Layer 2 of a small transformer language model trained on English Wikipedia (8 layers, counted from 0, width 128). Numbers have three digits each and are written without spaces.
A neuron's activation on a vector x is GELU(weights . x + bias), where the dot is the dot product.
The model reads these tokens: " b" "l" "oc" "k" "ed" " by" " the" " S" "en" "ate" "." " The" " s" "ec" "ond" " B" "ud" "g" "et" " " "em" "ph" "as" "is" "ed" " st" "im" "ul" "us" " for" " the"

The vector x that enters this layer's MLP at each token. A number n stands for (n - 500) times 0.016.
0 " b": 438492490517505479559465419425524486541525459574540556559508501528500541498474492350494444454590606565510554511498565496482589529549511482506535452518026425497518547501467443489523438492537527505326495503482535441510448456523522520535497515546518508529462490449480500758586471435453497580501543546524519520497497436449446599455489489490517505484499497560513501458527483479535508555455
1 "l": 447403568523564462531492533450564516491535474625478556532569421533473521457489564378406478435446587586446528486581519469486471588493554479521363475572148394477501533567405408473576438541532455501323465556515588482551409482460484463538495571537523454482391472454524473793587481516449553523507451541573459548467466557478556574528605515504521508441451446490494457479458512516543464569476
2 "oc": 486454564568523419554478461525527497433518481660462539588534481501460609466493500375480403534500525586501478602554518553537486528517586439503395512573212395494488567514456384493592462483569470516308419492538559515480475464473511458593542513460478465523420436401511431814538475489456535520480469555479483479544552488488571560528583441429497506370467489594506505489536439487529437526481
3 "k": 469427535498509398548482469432504521559538450622475558555562457509543522557495577364431454482470590644465575603546546502459474565425528483451456510515126371528502526490472448484580428503542457495364457477549517522485462501464542547616494481533553542568398441436470478777527478489470522602528466502482436511492519574389598621551550477396438501426458509550486470406543494566526527505405
4 "ed": 406438518515459487510474452515490520497532466598491512622595503494515498444519537338476477449491488728460540584559535456412559502489539451536440489581122395505507548482475466498518470503559427514462471564454513546524417488495528522555530491465506550511418483445502446787529458438470501656488528563494488530515527509406522619497551499472467554369489500549455428456529469554501436538446
5 " by": 487451509537464459528461426512506435510506476595495517542518478516521553459511506347397419508483451689492543556492567526465516504482480472463476507574149388500507558553471423512555505474574452512493458509535515538517504445492497526562499452521555515515432453442497487768537500435518438775527466609535503501506518481429477602473561535518471538389505439572451440434528477528492476442472
6 " the": 453484476524548493498409408500473527524504475600467498558601467459492484470511496388421432481481505695482539523492550482553563540499488473507483460525111409511476523521480434431523504509547503486459493528488492466564516513512479483510511471531522538550457473436495495754563427486465479657499487737513496522532505539423520594507604484525515529394550485494463485455523409508494493491437
7 " S": 517433532521464427726484505473538508502556457621509492537530481504549563518517510398457464519480498569527497463570559491508516532446506458475441512559116435546529548536448456482589461544635499500292494471459476496523447445529469503620489496527509473519446438473474481717556494480500475543597470551517477529492516519423499567484636455458474520390506433482480497491497473489503480514453
8 "en": 513411493546475533579459466518514502486581463615512490552532446504540460497548542407453483502494526590444502626480591457568505576459549420520501436586077482543466458571416438468611442516549502472411491547471525525547472573558513487580526453576481472531398471402513405755500511499423519577518429515541480550481396530497447577442588476482506567392538498511508441441479458453531447583461
9 "ate": 458492447527535457475462436495443412543591524613509499520561480488551486493488550423406469513471435660464547736513544436571490536488469457505419564571097414505408492478441405449566422512612480526460495467470572529514437479540545473543519509600468552502497450443483472758527489516495554643492483540485531571490481535526468583326592537484506521433462427554507490499516474472454526516422
10 ".": 409478443535485467596451380411484504538512495584485510573536467523548554430497524402446487531537484579432488503604543468512406491469543478507470517544098406500484539586460446487606472523533498522460506518493534546442419496515498550524489502564540465476427443407504464778553485507513491771484496511488495547538522547446522560517541479471429502399532497521474547472506418538542520522457
11 " The": 503470466516554491514397415498456524505533465596500492561557467461498481469519500392449455473478515682502531470524571479587498548524453478465498471531091390524469507502507428450545501513530562513384546517505509475547495469546479460499513481502572553532506451450488474725557472493456460659503476716531441515530452534438539592501552505501498537417554542513445503482534415494485499496430
12 " s": 473411521524396386674506507416518506503546522600560498532511469517521546530525495410488437513462519590509505470569544481505547501478572472483499417535082406493488556543458421522610434549578423504323432501478486522490483441511498536608510499526502468520524474437511517722551468495525496504570451618554462526532496432425500552482609476504449524429495442531483532521498487467507469568441
13 "ec": 513431468556547432588501455412462548459536534599561508538670430425433577439495471435471449524440589553456528590579532451586426520477519490492429508553155446504440508525428363407645417522561502547335505549549569518581551580513477429550523534528489436614440457372525439730500497498459471566487495619529543516487482575489529535505508437435511470396501477554571470487482383448533428547526
14 "ond": 402526518492468517493424471539474534558586485596529495602682463507537452460512501368430418433448485667457533651502499487580519674418468464448479623536123461492430576421513462465587499469590458431387519515510469565513492505526511475559518520448562540493407454438537516707607482450487496656517546536507427522483500555508475524433604444382515554405451554569391382520500469498513477575436
15 " B": 455465496528563484680452461452510515525589506585524550541519491489426493455462542425456457449481516587531534463563529517510482501464538485531444509553071466578510499467479456529545438551568480518246471519485503451509431478598482555572498533534477510537432468427471536711517487513471471565518563556483437522493537500462517572474581458436487505422489507542503457480520475540495499577436
16 "ud": 469409591551422499577505518596515395508533509611528504512432487472486531457522488381523449496481446635425529607575545472489492542490580420478354510536120473502470513565498427489549506527622443557363409548460537469473437587486541511621518462562476526601415435452474442693500521452488466573510490550510390570563460464496535587390631640509517559407467431566485412516492497447508498543389
17 "g": 455419515488541423576500473520524432487517468617400512541505515495526495533478589476495506545455549626456530597573527551486451548476521469498431537501037437503504508527446427480568426544550564480323432537480559482501405503544513518524519479536500501467370424426528519723562497526496542504514526511489424534502484522421618561570694518498487438426451511574448505474517485512499491514488
18 "et": 447536507501517391556381531408430547467601508642501548563604518536522552550517523437434473591409496661442486692613419504487429568463526455511432590516096397517461494537500453447510469469536468459381482457486518505508429538515525528552511462499530545479460427396525457709556445495402498652528508525465497515488576515476505554512575544463529479401524527540508420459510523523520439525467
19 " ": 415452490503509467541515439429471451458525542585458481595509458525480536509476562467422471531526495570490554452602515515511440521488521473499422537524039409485475490549480477490546488521594488477477473505476494541486463489756489678559507538649479475537448495402535455727593487500519469537486476572543545561484524398442510578568628506439380537419494484499475479458490441523480465492469
20 "em": 451459616548572462546453541548497578489518533610456461615568433484448538549551519419410494431485447579476534634628576454635456576481523469495484515541076437466542488507402411449487473524544387543402443478501561577456468554554561657574514456575495521491447446482497465666496476454389495568426467564529515523506548468495487532540631559515458466400530442496503462489487350420557522496455
21 "ph": 522514576544559519531455471558511431460550514577462504542557469482438476490518497395402447432446527606497494610584531442594501466520482485463449576506070437481482482482428422564466562528519431516322436473466522551513504477513555603501522459478474484469452415491538508705549485471461543609417484579539492513571516564353574601587550570479464566384467484548531473534514434580523563503424
22 "as": 542448540560488466527458454461490430489583506607514454539550515537533506525542481432485466442391478681447488704618509450432468484515488470424403588493064449503533513542453467512486494525590494555454447434486490546450532483498472574606507500560492412528469459445493391692555481512499542592537481553488494551506511570351598564500560517509475599379524472549458518461555471414509391494508
23 "is": 425443519524491460544461457446485469486526499583509466568546453491572544492534520467476443547430469663432483741515497497575390469528533470431492485504044450491532571590461459541555502542585519517449493504495514549489489456486500567608514535521512500541477521433476416711480469476433550659501427498483516524483545535362587544522540445439429558386490459569515464501518423478488515509454
24 "ed": 420425499496442511499467407523466528494533524555528461610624509480519458457524524415449535430506439745465517691609504468474545440473568458454442521564065401494526547477482498524499458521563374466526487548446476576513460477531547525536529493535483544490441530455523449693525478442498499672482486555498550492485535534412514606452561485467455568419521482538469440492523428554497428571433
25 " st": 382631547501498475592487491442446544473554550561512485564607488531473438431482516394413459493501539552517560514551525470530470553500453518487449542498102389492477504565540460509538528514542437458207516515438515455480497529570470427558519533478504513510509449381533558686546443523443459540532466613495458568519481557487488527515574506497520577430475443627543481535524450606479535452476
26 "im": 398438501515443459564485490547583507490381430609463498600555490454455605518571574400508439447424528594489527661548486554513474590532513455469482477493075378560551503514538413568570483463546467468352479515491582560465534535493488604526554524535511459521391432483489571659596479506498541567525474558512431537521518479460522487612568462411444508418486570492393506436496508466516443465434
27 "ul": 453546505486529513519465505528461491484526510617510511533579505457497482432522537429423464478484519605466521742481534460567468505482490436434454537419067421495511514579458453548532474583518493504367418589482639573498468509495461425567563601602492416510516544410538482719526452553465530514470533567488413528490488537482570480538518461434567472388487496581482482486454462525457494495483
28 "us": 451441528497465458520469490441456513455512492575464489569564446493571506433534506473438468453403434699426550721572555488483440531531448492443402566479022478504578567543485502507541449497527530528458472521488533554428526501489500558574536555595537455524526510428479412703568501516482507626532472500487506490481540523433594582511519467454437576414512483557505466445526498408469505452476
29 " for": 458442505545448438574439416509484415558466493569475531534479484486545524558507515398382482523488487708481464604527555513527485563504531482387499464497038443498554537545484469539556456485560464502456478475514477520495503457476516603559527457485524549485523471435508529678517518440497465694564525635496510478512524553395477511405499511540491560390537462515470550457503464518479506494434
30 " the": 454496474511525508515411397498471505541484487561475507537597458441471474481523495458408457479447507717503521543498520495589535528499511485483477459505050424512480516510486451441545488526530507487458511527509461459563535531517502470469528489527523537530484478439507525666539444493482466685496489759512507516528516551431515554515573485531507544418540494464454475466503420531488501505451

Each question shows the input weights of one neuron of the MLP. A number n stands for (n - 500) times 0.0014.

n417 (bias -0.081): 631610403483503513416419415470464524402129564427567484398522391480458450516310458492490546619404612481536592402457684595516560653474620503570655264450554282809523381440432547470510467521456592537642433437365532388627557626594713423414542614360600452513567523512693488549308347484256648445442624550503695404339325326317399523652500549654540608461351557465454448591456479546482507484642
On which two tokens does it fire most, strongest first? 30 " the", 6 " the"

n355 (bias -0.083): 490591531508664529458564685360391562284574491522506573371451602579401311425398561335387468382691372445510717444404614540393552500509393609500533621583557523338534624449485494538543535509440609588482309500491583377685546439515497326545492566181579462540671453422481535502524581475564472316567446433485474503389422525738300632551423605602482539661713626540674342430561483677375554494503
Which token does this neuron like most? 25 " st"

n208 (bias -0.040): 356731330593375566531575433591658445477500342447743437467531542598607641617633434479454448443566341488446611407573461536509385522472429667442555490582608500320448336294515569537539378469531572458488621506626476362527326205491525382503465299464608583344589614438564512554551591265657326492578569443601673485628426506587559575409452431643547606460679538509352559458488514422453340539484
Its three highest activations, in order, are on tokens 5 " by", 29 " for", 14 "ond"

n97 (bias -0.033): 627470493440467514250663479577602414419344669586538561357485615467323603556497617411560547590544579520666459526426545490455411288434503509507576452509521563260309528215330580371607419470458486342542546688458516349674339400468560364418532500373510414523428424490477494608448556648747542407326393538481534418715497265694604772439419540497449525632520483497503707603601366627560366597578
On which token does it fire most, and how strongly? 2 "oc", at about 1

n74 (bias -0.049): 500549435479357566381420595647424429509494305580442446405552450353433449540595583482602587467773316530770506558355343651464525373604448500576574355353515511453687421535415640489548550441466474331660449425407503517626488581399590598307425276563425661500471451491353436551353506591467547476607481345360484451572653544556422652475343519568574645516571364548512438527705565385342559473308
Which token does this neuron like most? 24 "ed"

n284 (bias -0.041): 414528333575653540560489607491474447502528336534543482593407489458518549427431509403468493453455571427592590397436571443473488421500657445707469389538546496555642472512410612547720514586466517488446536394439401382504448306542397571445502487584493463514393525540537591509493467470604483343554586411431512616568560549453488647453484458580456429500609479469515512563403487521428486601474
On which token does it fire most, and how strongly? 15 " B", at about 2.3

n76 (bias -0.061): 434536447376474413340595449653550404528507562294742404468412494639679452549540479541536367411470370468329590511607421422413615564431457572513438455521524431607415388160675691613527610294644497544532490516433510587453545548347480334557509632535554503606368549632559494695637603563539653433405503395535430555517558294709560518584375373517400591540322541276528285503561699490376360346584
On which token does it fire most, and how strongly? 14 "ond", at about 1.1

n453 (bias -0.017): 582440520604423503518618492608559308421468544378413394685555503534403559414616419589537362469491537452426536249524569440441706393388491598403590337601546644467695533420357430687545553510466579503483710619553523569492368410525579512432478489435628350528414388666566435461559487491531425377430599559673524662594647345377599461438514485521324572455419610576533590450410437456639497584606
Which token does this neuron like most? 12 " s"

n288 (bias -0.036): 572716577534668506600641570629554574526601368466542608459600711411363521331506537528568436351509512285623362272418271749391510392522407457570365523472554374512549500395541410500597867579531507430452473388548382477550563503347353417421497562548596408560519294488439715544536409563485497455497572491476503555641577650453516414661539302467479394500432471551561472560388486584439475310642
Which token does this neuron like most? 25 " st"

n162 (bias -0.077): 565649186692440616282669545663365493446536709447629427447536500683641448496437387342504540610627549437420314516529524462716599577337407418296682548369591468238344402343402576431545739422536451699583493312666556666456573566514478339485466405486383460535515291609493363602514299410552347467237691414583500395554474450615550503580399363609429629441536672597681457548472405543520395507554
Which token does this neuron like most? 14 "ond"

n499 (bias -0.084): 439420401612595425546547578328441620449389424583586460433618546385468528465363557484759584337467741328627364311500494569456516411630410609550563563600579477293592573477224429476650412497564584232459669537596528605619484590379400447415389485513509292450470551632538437401407686558616383451503720432534698478419397671574536491562441409433573476428462398413518345695500559400588655488441
On which token does it fire most, and how strongly? 13 "ec", at about 1.7

n192 (bias -0.100): 497345570518542634357509483333665541468444436610421613527438582511431420373514480490436328497562455488416607531537532527539478437588313483539583478511558547439576558657425441540321475436296742491631650446435330550456571324550528638428476480527494440262686561398436491563429484584527574477600454391305631367376757488481512546687374615584576529466344462518509408405752766423399370482590
Which token does this neuron like most? 28 "us"

n268 (bias -0.062): 580335455506480518441474538521592353357539490524668366639264298556459604890587410416731464597356541473690487585278583551595450376551593503384629410465566563586606595401402627602504493415683511603561507308698517462461490352590448465362375566537417702638621575513452487516165531664500534453532319477440619442259507458434559472387375504522530477443686340436626521587385453406272598309314
Which token does this neuron like most? 23 "is"

n385 (bias -0.054): 435394622483497786514425445568507456448586369518297525336259549425332594586533365465551458497742360481598387439434451554321454503570574494573410413541600617638615436559680597578557451418482493503469671431406406400423322437531347358513436515371429667506497478466404561434606560282623347421647705547590497624516570464611318583503588578547672552274757569562479669562421509383339578487490
Which token does this neuron like most? 16 "ud"

n237 (bias -0.095): 345649461747402507206606555500576463577507443439655327528544449622409714701619444426500376428366525420728497425377421552629496559634436781468618459471613422235620480402608596694623630393490489559566538364597486571486434455393410471504392486493414384469456479578624413497573405280719293443357532490672471339565345576424716427674371298440351493466525544700590529338625419399325338576522
Which token does this neuron like most? 26 "im"

n79 (bias -0.084): 630450328469532551465370516242306328551452544472489580443424579552571340411259447362561483531621628412580691396456734602468433537543726740546534515510566386366450666496493451550646394536723447374504313374514374497589549577583344530412419449468701453612552400503447672523500551580623535290456518403299854465409500420504348471591254551462394449684679290305581366643514585543578736702540
Which token does this neuron like most? 0 " b"

n335 (bias -0.081): 560568235408571524412475414419549528576497469551555506510480454538482437571483544453595302440679591392639661470406454637558742405553470615494565317555538484537556478335571477550587434395440500429575643419558613598588416439468584420350268355497626558627442547546406394585538370542404572503425587313468727688398454464500461643391363370585630435559500485382614416517512729563494621497473
Which token does this neuron like most? 0 " b"

n467 (bias -0.130): 650421487576605459396485554503510672550476534466462506668567239324346535513546417677566367334470507344449717493426459558484462589513536454344583269451600470652533428554368423448483426467285643767629432477718661428374461542519717452408529465568401552658558543437500680594326541523322405419364604465436503533406599426667373408395481597497519294328583537535584547600626379333381477346621
Which token does this neuron like most? 20 "em"

n469 (bias -0.060): 445739337451602536422621394442358441492528572457700529564533474461479566416409490416470543521536419425353474406444432361614514581627497540430316364493636505508449467575580476553662387438582580514553609473450452398539397479440368528545561612377442548423710335552686646543587604310529532528380497605513578540569384552690349493439452417434430419550606525405574503579383425398441470479497
On which two tokens does it fire most, strongest first? 13 "ec", 9 "ate"

n93 (bias -0.057): 462478654567395558500419688541484474465321464544250570313511398438348600603436383455419638482427276460618610462378560515390658497603491417512650330437557509282428473519539594483565649392265612636521506463424589483545363549458544535487565434383458549537552575419603524574384564494420494412600396558570321447649393424503225545669555691589548593543484516710403604415623391566313538326644
Which token does this neuron like most? 5 " by"

n502 (bias -0.045): 445281510376510517427700647678469539481531526526479461521300539503560605497560619534702291223497480431466503334455581775295517552326446466430728338441519500584520602611650304547595548292475621503513672556605335374455444421435640458559488606335500625523674400461446690551674584462553464529569435559578517547404552374834394467462427613379333439497463583412316554543573568326538582316617
On which token does it fire most, and how strongly? 26 "im", at about 1.4

n64 (bias -0.068): 415584428425574506542491480538551510476561420368542497341605527477630442534605704448478565581853323429411453336593434448497681545460522457432520493672572469440568166526411609590611408477400447364506604592348647486703366549406440407500468434426349430415416578536624385554503514459561458370439645373494468633655328551532462464500573300622554608657725683573491494500518520614574342570608
On which token does it fire most, and how strongly? 8 "en", at about 0.88

n155 (bias -0.064): 616593485466416519486410484399204393378605509649563427550348465388396617563562562513593336651687536328725380423534483500583625556386732475479786541555582453488605360444460310500563534588290414519518536432655615508526453703523601354367435520432386506626684485564482466488479584641408473444486500509593451348512459427607363360485453439506575448437566460474602549535379367415566552600503
Which token does this neuron like most? 13 "ec"

n117 (bias -0.086): 618531294352541452470479475523489509482600621550500451446444505440503284649417583528483427481503470445622569596304521500636618494417531464396636442503609353455389508286566368523471421366561585348739708492508554541527465533449551474397358354535414684619405489540599364555330450587560468512555351465540548437401477396514472552412486573409590460703417457449584424392489564413503531546588
On which token does it fire most, and how strongly? 9 "ate", at about 0.98

n10 (bias -0.090): 646356592455507345484552573578532449460504344453540524364516368481552497678579569341567688520486636493435473527252473621438649656465599432427566258310567471705647510370580476480658496228439478253630611521684424291564524575466571634514433345431537663459518444534476464531144623400238434461487276500317564566639609617333486519568238525515450591350475486438503440305531494475563785551608
Which token does this neuron like most? 3 "k"

n472 (bias -0.089): 430470322490527432478665527405629585256254640502363404529466604639616550548379402508455559547503503429399554298629451565347435401383542597651453497365565391578632372503592593506403546492506665394509618627526415445445442271558366528645550543544602562462528548569521367595670522524500500375537427477584537577619594378518570586724456420614399500539500605321367564421559431521389424351739
On which token does it fire most, and how strongly? 19 " ", at about 2.8

n308 (bias -0.105): 596514512475400465456500432494541440470421435523440561495352461513580561526476476348557441600582531362521533336497572489399610290426555635758647452484612369549609451473445545585593453531453603607570531354472699408420360363609666325420435547370450583548574377569526476591548474494463518524540634272464515636561622232384427582588325374476593494375595444357468581561466482634579695464500
Which token does this neuron like most? 0 " b"

n69 (bias -0.095): 462548483653602539509608699312342511371528331602504517355554487720625237616452663451538365540524551402472474462465441480376479539466600639683564504396563559559694497634513470490564806475422681404456635557593473368654543617497285525563435562577437487590320377405500335435473595510352482296577580278328367463712536566424639479521235350471412526434479546507564365307708579424468712430598
Which token does this neuron like most? 3 "k"

n439 (bias -0.091): 528535632687442472416461795630574522493394294454647493479628350550339366782387439361424552416475579497525520535376460650375804504414566614462604330446544500365517510606385554789449577538560522325527514541567399446536309463303577525589548457473654510466322503530435617426379485486354534327429269497470507650489453703332545438638459507423381457605299511473422413537642576832461763493546
Its three highest activations, in order, are on tokens 3 "k", 21 "ph", 1 "l"

n301 (bias -0.032): 625608484446594516512429385562605467445432487581503513516562401564544564552401210458471371439435587459411525382503416549459593511466318493542456318558601406561508445408635428409660369538473441530755497528508469367626554433457401497519457457453666466500446413470466597575482344508345507522604489592597632430674486583377452576457417495609581480553616601366594404597572551497455508541492
Which token does this neuron like most? 6 " the"

n161 (bias -0.099): 413361527358326588381525656554446610634385494544404224485333446587543461536466562445354388398497438490436560489415678757283695602484377546575469383476545542389622560748494539509358439404582476730639487600449290642503352555516503558646494453484615642584708612624362565463532562463584592452612587369433476490443569436684433488486481614503430535428523350371447356410455813329293597410449
Which token does this neuron like most? 28 "us"

n30 (bias -0.079): 559436383666637500465509585421629554479361680442336387628370360713567509439696608392355448628461484490513466500470692490579503573436406651433655456565546544580680421487377331554706520465479490493588576519519759500377560506522526453410492698301497602629520426478718406490377454392291532503427516384459572363353500330513396338490345283503318451405568510390688546412484553431687579547526
Its three highest activations, in order, are on tokens 20 "em", 13 "ec", 8 "en"

n315 (bias -0.036): 432512451526552450470574503612497404416453575426370399578469388710385545491486480523365342450403369467522555473606656392392411226503350607687500663449637567597482523403375441420522475433528691516557440518658670430412530506447580478465505559395361520503462308456600581505717557391596349510382680384633537521525649342621645552337296338490456430388675664470503552441473539559619571536300
Which token does this neuron like most? 10 "."